Layer 5 of a small transformer language model trained on English Wikipedia (15 layers, counted from 0, width 128). Numbers have three digits each and are written without spaces.
A neuron's activation on a vector x is SiLU(gate . x) times (in . x), where the dot is the dot product.

Input weights of the MLP neurons that the questions are about. A number n stands for (n - 500) times 0.00079.
n23 gate: 480635588400418470487574521669411428504596348309478611517408241633483730385561256544411529372492376375527425513361969299716600546631552627509512496542369425049687530374584552504615470487251590394491442252597379411858553549457761340478415414893417392363598492620537655398500158432659669429338465680572630475504487544802450341748805550525349626517429633478474488412776424525317552418339
n45 gate: 472543340575567482293598576434824599418597399425537691571327464683624316511447706500512665568234432485523440474601478622619364381358424578733555593529511386507339580379490545535489375556307515627751319431583530561539412299441503638779379607356611643559449550212465712515423430314759395496311604415320560714406555573617531310526363639485356530444553337511627517152540485539511635578431
n84 gate: 437496350470479551551410644592737680407500671259716713513628574696564462584568401349518576549348248321398316580491534648615414492537583518536590572831525361600418433225393655350770243598508606604690317616521462273394683331326587568548483555322766611787369557441654419784672117604426355439544572520542342318362807347345353243402759415546512470556578397543521444390554579565315423372693
n93 gate: 459401421604617475593381585471396375416726507349328699367429548492444514352357571463405528479511395383377425554470601482438623319815517454621595606411450530346345543492490859469620351632547542421376258678568577504599823371485558563477504602384613485431586468653353460492358333360341471542500599625453573482589605417414415600496628518579262386581586562374603682174667332295196456577678
n95 gate: 549433600545624452370582547575472559473434638368653525610488132529435237468693433414792978755558222488525539568350420395536469422646493394590373480594346533496306698205579728564521348456401437457380404347539500629546343427592421407446540424442593651721518616360300705500587504496329472417674577225715601598394288400529462576496352427539465536561459455557468156350484421422496512411579
n116 gate: 536478509642559525491375760658829504840439586627517422560611493557702466634278517210447594325447561385504459320504655521790574624621508598477571258413263765421410446531441255350683517636475345587399378467720636360535713548657488513618672656491754606555681358281443254819554327433364496592240385472542688322474589299440678580491373569750591470573304242634449476447504488332496778457408
n124 gate: 694487724393557605203442678692504579446862311516341563451389472395789371589420532496318249527315488443641509387459629619447429445488598543184489410341396704468382540620576368367772605484528585380362477504448590609576483298659348430647548528579279449654681355524418533408419565480322418668481459624601631500401524134653487369488453832664337369418500728247357515367342560594422747553335
n153 gate: 397389528422577566481355489727389575461482533592559658467333526451615460344516658448447475542464479298596520721304573425581468475496483454469585617360514361493496532519500764466534522493622508342318595293127463356492338399489493677681264482455344347661610313679710441334473500370685607617307574514569585514619744424351654392611447412273232518481508318664611448318628407645310459338485
n228 gate: 508615538455201632286285547621565586487555433747509595625217569319715365596700410599500357555184356301491342430634771620584513719483467607617553579504283735180338452583508388393473469425426413509403462466509557577285713504602582287500570588387436671460705110614513209400285570318090438614733602714544278414303469495446463596424359475578599727696609574312642533739586794521437433496354
n260 gate: 526063451601582310265689801478402487517298399671409551362482492365334626657460491430689321513245465550376273500528725474523535734732665309534449495309366677406377478552691841470533550431688633437387352385229732683651701630459356468350541455509324471323550417545413668275426807822478546528560532673491473598759405533259548297771791356388283463541210398662655607407659433421334426308231
n296 gate: 348574675432592305327559435578553469620484588641822487618545242333576306562585496500691821821650492621644636628441240626487645464328442496540554442304566568439492516618683673387504732370508443418537624455443370440513239452421465382814483529248427753309625460363432446418651425541464260332598483397483706586436463410394654484681512196361496189475547484619424186439459610738614395274383
n23 in: 716408563555592433428517402384409543468602131532353107440586515453402596579519282577557583585260617724249381521402587504589346337611457319169145782381611418496606570597535491429418659407364881327450625406492332721635582612433371589690429262483561425441546435513391656426766558475508661179528740512504749442624329261440544245632459504595770610551543602483415524319516451569419598458500
n45 in: 565312466549151738268514507312476484411530377463309468388163648486440462332435649496378485716547560497620274407598600460479433473548671358718539503429469408384299432518610563555593445556493392360514590615497545403453443375451481395475552724479349634528377403472430542396541369459429682650415465523366549656556414561708456704493402690759571521507454374507622539508480371493690321427554
n84 in: 721551526302573617286475413544496673418488566241585408516457500262442504472579603707572583578327484618798601472471311579619778464484470282539319541492460433369469724376568475420533221353356805260367457516476313441766454539606534451559142553500453806780378504472376370818533468396622623353301516384476647631636443479554265739311366445340496615323533606545672653344326552567554397484500
n93 in: 380431641596383402367289461471582530619539286489270414352564417474422439616351575507621550665390678445443302565736402720386380475382554527508456471268461522328465583270326518592448663438453553575442563447607357481731582476332490401436580623702535416325371314504402562523642489184532474594455690830547434507348279526515558604611355493518393761463590456363559727335621622377470360537511
n95 in: 447320409459392356317712387536386552465469516512605579618547356314459404524882355705679940531609477528395369456532508582484612449275354441504575476626591356449551741605605471462364356391559571611476550531551464554529310603641537460674576548525628534484730419320296472492544456571290472508386673546679601543651404620508221313443321269413684399378389579439306197509477346624732508484813
n116 in: 425634561467516588378488418504512507412477183345415537435320539339431763600826791594500493500414338629517579381362564422310648418437384449217560448350583389453776369496455467474508720196453676437540512453512593616588640642476245739438536620607329748641628531524689633363333592623457435720576573699528536535602456247500551298691418527472563386321508474545350572687700425628774630435187
n124 in: 542540719371645620374763527463575436576353521374445393601550461351531548401479544433489538145490513514572448514395415500469327396541571467500388649490405546405490500620390612319613442691564335456606364422466292575751585595269494483564387545758406377731553420493378310464559610456380618479412455490401385632560476397388209536490517401215490448584518506454726422492611368313647472271536
n153 in: 676342408347606309603376393331620711274307607610467408616571464257558464528446572488763503594638582336705336657459326413615531571340447290457511541440384630756512544543462446630349739299552636700394226544336410449352366609467511356315549557450224496630422281216332602538489528460753266188600688461621406588417443753649380423599512708873440549385404469546603538495361444591546459586500
n228 in: 515601322414620496569475402619334619542395622422593512508750511566451635655657677397575669461516531399420631580325460563540395449287444381517537407661484232571473504428327345632583516597385777326528643692575298242692640393568601451537695248401671382584284832308562605571838236733559431259485585328436298598467592537389441294565363430476402362610496568627601492523386354531786402581659
n260 in: 457386405649554287615555284529343585203411258569260301449414515634526488375515434333657601641256633639416263342436724578576476500434492743603481391512541681566431562588543551637461563614376806376500681480360727673592297484365445504664242337586650583492603718421436479422534383227647623274599386452330652627598592626273602138390251310611660589598366708641576540386377372605564606458788
n296 in: 473458413508358451669380338540671568310512639547496634488650341383541420624518500508673764765516364728589425448508271323480551390627296338565504431460416591751457795683572714519496326394524449500443558342698496517563454465301526320458588290525524347447290243532426268433669565484429255479737618485544451544451351596653453569562476434643729529147854390508516374459374381617446151361647

Each question shows a token from some text and the vector x that enters the MLP there. A number n stands for (n - 500) times 0.0098.

"ury": 469481462362468670479504526577513510541532618486399458480455455391473410464535496607507533462537463483517699382489353380491430554435332463441486489503623349460635494672464462470331482364486597555435543471587366450518535582514482490479445519493509506528238568486554338605599510373630566677647519632475462489390487539379508416336418482489563503467352605385532381563447575375450422400636
Which neuron fires most, and how strongly? n45, at about 0.21

"ter": 386558300648428319482495539438552470504301406512399469352591459459463453356454560484625568576630428490467443440581494449394453474368392477534487587420644520497603485583546613551508396598487556557517532505601385422500392582587537567540463469455378488507345490698427495554487452517520556499568456469468505414391525692500355634527389533439455550546612426481386384569381429219579385503482
Which neuron fires most, and how strongly? n116, at about 0.32

"es": 379359386501404561651457524492499512438419593512434588318600441483476433397448585682674471334575488551398568588473533597540523566497244476302466548402662566447539524452453616471311561405640450408498570465332477574414566535562487599445527418533470462527379569465464572574485442650551563535581514461520353431514343536483411512447505586552675455568553493497485486277378396536433515505531
Which two neurons fire most, strongest first? n45, n124

"b": 481511538461369442421433359368503405550451524350465545555657553376511575563568499580427525624519388353588401750559552617551404510315452494466422517644509471484596560545379451446522429604464449554515503592450349515608442521462590467441447476459533637435436440562537526582585587535457633526511418371407415643602411685459433474446400551521558420423637533551506437235482471586631514567422
Which neuron fires most, and how strongly? n84, at about 0.7

" Paul": 565310410494558456410464494582452606400423364534551526534476505340423459517573530542561568532582511484547585510516514527494489493670219701527405600535574432500539272463473367503470566455472474637527538353622482479391648519539625538419521502526624528415301491408422445473480518497468416488574465574550479652514475640476527442310421467404562444542474596424386640510397527598543313470478
Which neuron fires most, and how strongly? n228, at about 0.75

"ents": 488465500500396632510548683440617477432505466483526603374423471444610471479487601595693509336472554657455569481364378579550486526359202420437510488459494402541472526602454528482348441388635449562430523496431534547475531641424604473586570611545624445625383519491514518518498518609507607482644558507547481471553441422499378635469434601556524514531494545566303559748439450565484400605576
Which two neurons fire most, strongest first? n260, n93

"e": 450287457325432413744575400482401379475501491490422493517428456482512595506458478499357464361499455434497404545607513613432464429391426487520481558386635468369576557484433631460463455451526508595441749412607398359569421430575531534446522481496545579551416570402513519591505489656472573407378607504541578513601296418650460510388487513536586407510579403407426490492442469588487463674569
Which neuron fires most, and how strongly? n23, at about 0.34

" team": 593594409500587483503518484511438574427284447567410717383479509364430512410473441651651520550477484637441488518568549426552527562481345507457352483500559416327576517627526511481495380398398504627418393252525594427530664580493533456483548479489490450467341619589558548559548497532287475431539605546391543417576389524559417575686486548594648667562483463404399488640430469556567516485352
Which neuron fires most, and how strongly? n23, at about 3

" He": 727412522255466603461546632507425490575430462588508455519595473464486643468523474612376507590496508529420458467494573510319399428594412535538363410357389546626505623587473427421595533489421601436517448420466415576501588531433558648637465474488286425583445419500524573563470392479464498447498558567612527476415426614513517520513498474513612492526587560326525631357582333393639418623464
Which three neurons fire most, strongest first? n124, n23, n93

" on": 500452383492470569395517313355491539579509468496420423394532553508482383446464533536448451543445484359607448486544556542487513569445534427453456511550476404547585533590524213553470698349524418567383546698502500482465557568584429458530598498446528462293369661485511587424381496539487674426598472447443367637373280496414552571355462383389480496466537518376589504334484544656455554519417
Which three neurons fire most, strongest first? n228, n296, n95

" (": 470497290523534503581561594507430584460537541485485590517555501579469418532521569512419451417412711417581597550531480521485488422521264571484538470526446340576634359505515592543554598499501557553564366558441564455509624484473510463450463507584467576305362505483534505433768440413571569445483475487469506520516647545472504744417532567530541522511445440457667606269373461374551551537525
Which three neurons fire most, strongest first? n93, n95, n45

",": 544488436334413605511411583544525441420326460500442468561514524603496554420475414547383315294505661447367452420518496519523389460329346547550379510565480492424446462344413426450588464458385508491558525590376487435557433652514566481472474511533552536559364511461574400549513440410359694559505449504502444548579580610471508536498502471507511552510547517511511694466456522323578485497704
Which of these neurons fires most? n84

"ay": 446333427380428614554518360453487586491444576561404466539488481451569456545469523472356528513485496319543535501431244643389396312517293384458408438434667506391336522553434412563453504573605527560434503508463523392561506323519554444504454456465534424492518450460429437421540483574477631545505716619528525563605450479450607338441455547521560571404582583548639423399424545416402424470578
Which three neurons fire most, strongest first? n153, n93, n116

" St": 531557723530418462573575596546336412511316553560631491457503562479511514518607454532615561507485523480525569512553525540413559338415399411492545455634526525516445325586421483656546497408501607445509547492451615443475565523504601503590460294512242547480387486613534501308499568472451550578487554489484475522478414659496442374473391387535595582498706571473541429337345425511549414474727
Which neuron fires most, and how strongly? n296, at about 1.2

" was": 598474529492457543480472470578574517524361456439415421523507526542526565552490410555527439537654439403543492538597506509485550550728226399549522354459480310714549525496517366519647468373439620403456485628377449486480621532600588530488576549426261516488336458400537493720414413569536573432433523575531561462577579452415452665535457578541499500343384514422560551514486497492488542471363
Which of these neurons fires most? n116

" the": 531547575535476496540493531527501466505544546549557457578579573486530467481467545525626587582498493433468444529537415526475280444439400481503549566383377509547566593492067404657569599355560520514463425472467472431523541492556321477586508487533523487462492517395546610564473520595504569507470544405533542581424503561517572523476417525472485490465474397471460577684473557388531638526579
Which of these neurons fires most? n116

" H": 451448624524443588605527474623419260331496458546552498509590523513448502527697405500439475531438491516373551479500462481370354365373515497571431427528525578571557501470481424551553531420494654636591471370562447398501576454464656470638451552622279418537438521479394519457457493501404471383518539491550250736482555431507391472471482477458602410497557484448545403419436466465530447641497
Which of these neurons fires most? n124

" which": 489456434457547444523424607535396567523394523438301562497554561473439524405526553499493421454512579464359293443496384405337494494576286423564445474418374588409467544482400574501615723394417597687401508546500530708732547571469464397559647477443419395485497531602425525431592487550480721411503574471548482570537512520543540362543471545401652523516534468557478576430610429466528492587456
Which three neurons fire most, strongest first? n260, n93, n23

" old": 627494285393474517477597547603403535354473508588634625594664428491451416613528473542533531570483472522477375406500466383449534445647454397645560462433455671526419396402467294570380494445384499539542499439557530560572536534432494600417395404471634440521516668517545598538498482542429463471589506444405527536555470407402689648431502502397528622439458632511585489350353434370366548310478
Which of these neurons fires most? n260

"'": 444601326493499500522628531513506484409449387472536518581671505508577595496576628532160503512532494542339445477524511591541409433492368565511400467520457435591606450583559447576402574451336594538473458431508455320568482432526471526439506409451612452424403736484541465514589390485443694525529555598531468356460482445446301360510434360558516315499378483499463659474494428557552653513462
Which of these neurons fires most? n23

" B": 559479459467439535434464602501484316418505488466575538515555602449540571514724422561572590615425530433501466764508496475484461439501389454616396512610588444571503484577434551437413446550623459525487485482582587490606600530452649416466444482511379438387399505379518534444449531570404606420500494440512372586505541533484531498441510612632741452541718498532570518372370477629614550476449
Which of these neurons fires most? n228

" by": 454402475529475509469510555469414507579390608467447403586512538392535333295360449503536424483553509466493461491616372380526556486607196725380475391392451596566502354416462529505570471529511499556466544516503575459493546633451476432429510483400398534397287620587439536535469617453680582551469332545539564517488438496593444464542519489497496493522506563279550484470489485586612461431326
Which two neurons fire most, strongest first? n228, n95

"en's": 476442448491580417554481552568601468511631448461536512520645454480428653410412500490529497555586485530521366473479597441466392591474372550512420410458551519746545578557423475617369521577492397552425487491607429486410504543464410528484493383556577424488202630385744510588393437462341519573460505411462589514535529396500389511417461443384524476627353509406379469517468391391429537581492
Which two neurons fire most, strongest first? n45, n153

" and": 499553405437436589560411441545504491427349570582471413444508582506562574567439475427414430454512542579513414448538490430551530446515331465450434378606468474527501568652299436367559578383424504612588511562469610434537301597534400533540468442584487412489229453527779536502403372575460601421470497539458480598476609598510511421540622505451500532617394513386543505633480403528560404514485
Which of these neurons fires most? n93

"les": 466368297511436525659591471506576583450303455503526569315469478651401556464447545585631518528573565632358591545536460578437632514482344421515439541500511379417599608553527566471416397369708437410539523480379461593438516417423509506508632483548526543541341632534498631467478466644483640466566617449427521454670493581365416509376358577470522474523641429443463480370580433447410494472634
Which two neurons fire most, strongest first? n95, n260

"hel": 455598470562631486563477481446336632366367585646375432434593522551525514625506520550493531638465395409516636368521490524564476556651418690492407499338602435489615539521464438476388441495388358489575541453514491431425414410451609543343471459551594644384356557377462365675501523499445422479554676565534601472488409480484471563532393454534556388475520513541378471403421387380503332403694
Which neuron fires most, and how strongly? n296, at about 1.3

"red": 388438353400418458418532363412473527463435573453499493576598467470338559549575669414470468444492489380424594576521299491489521448546378529346513629412478310546596343614415240583498542520523410433534508696542338582507375413495526503556441528515450454492385542630503449444487508592433462435454475538411472595408553330271373398459478504498484578435449450474414494451325539553479371452510
Which of these neurons fires most? n260

"191": 423477602480506688565475584482435469295509592377514485433487480398491513342506482497544458571644536518612507274524508476524450489413336591459541525440504564398573372604474354464435541476340586449495518317375694521546592438627381368550522445508436512484547393483596500593710523500585583426629639498488458544545349474572426552558495581441578623448501573522641453535491520501549548382586
Which of these neurons fires most? n23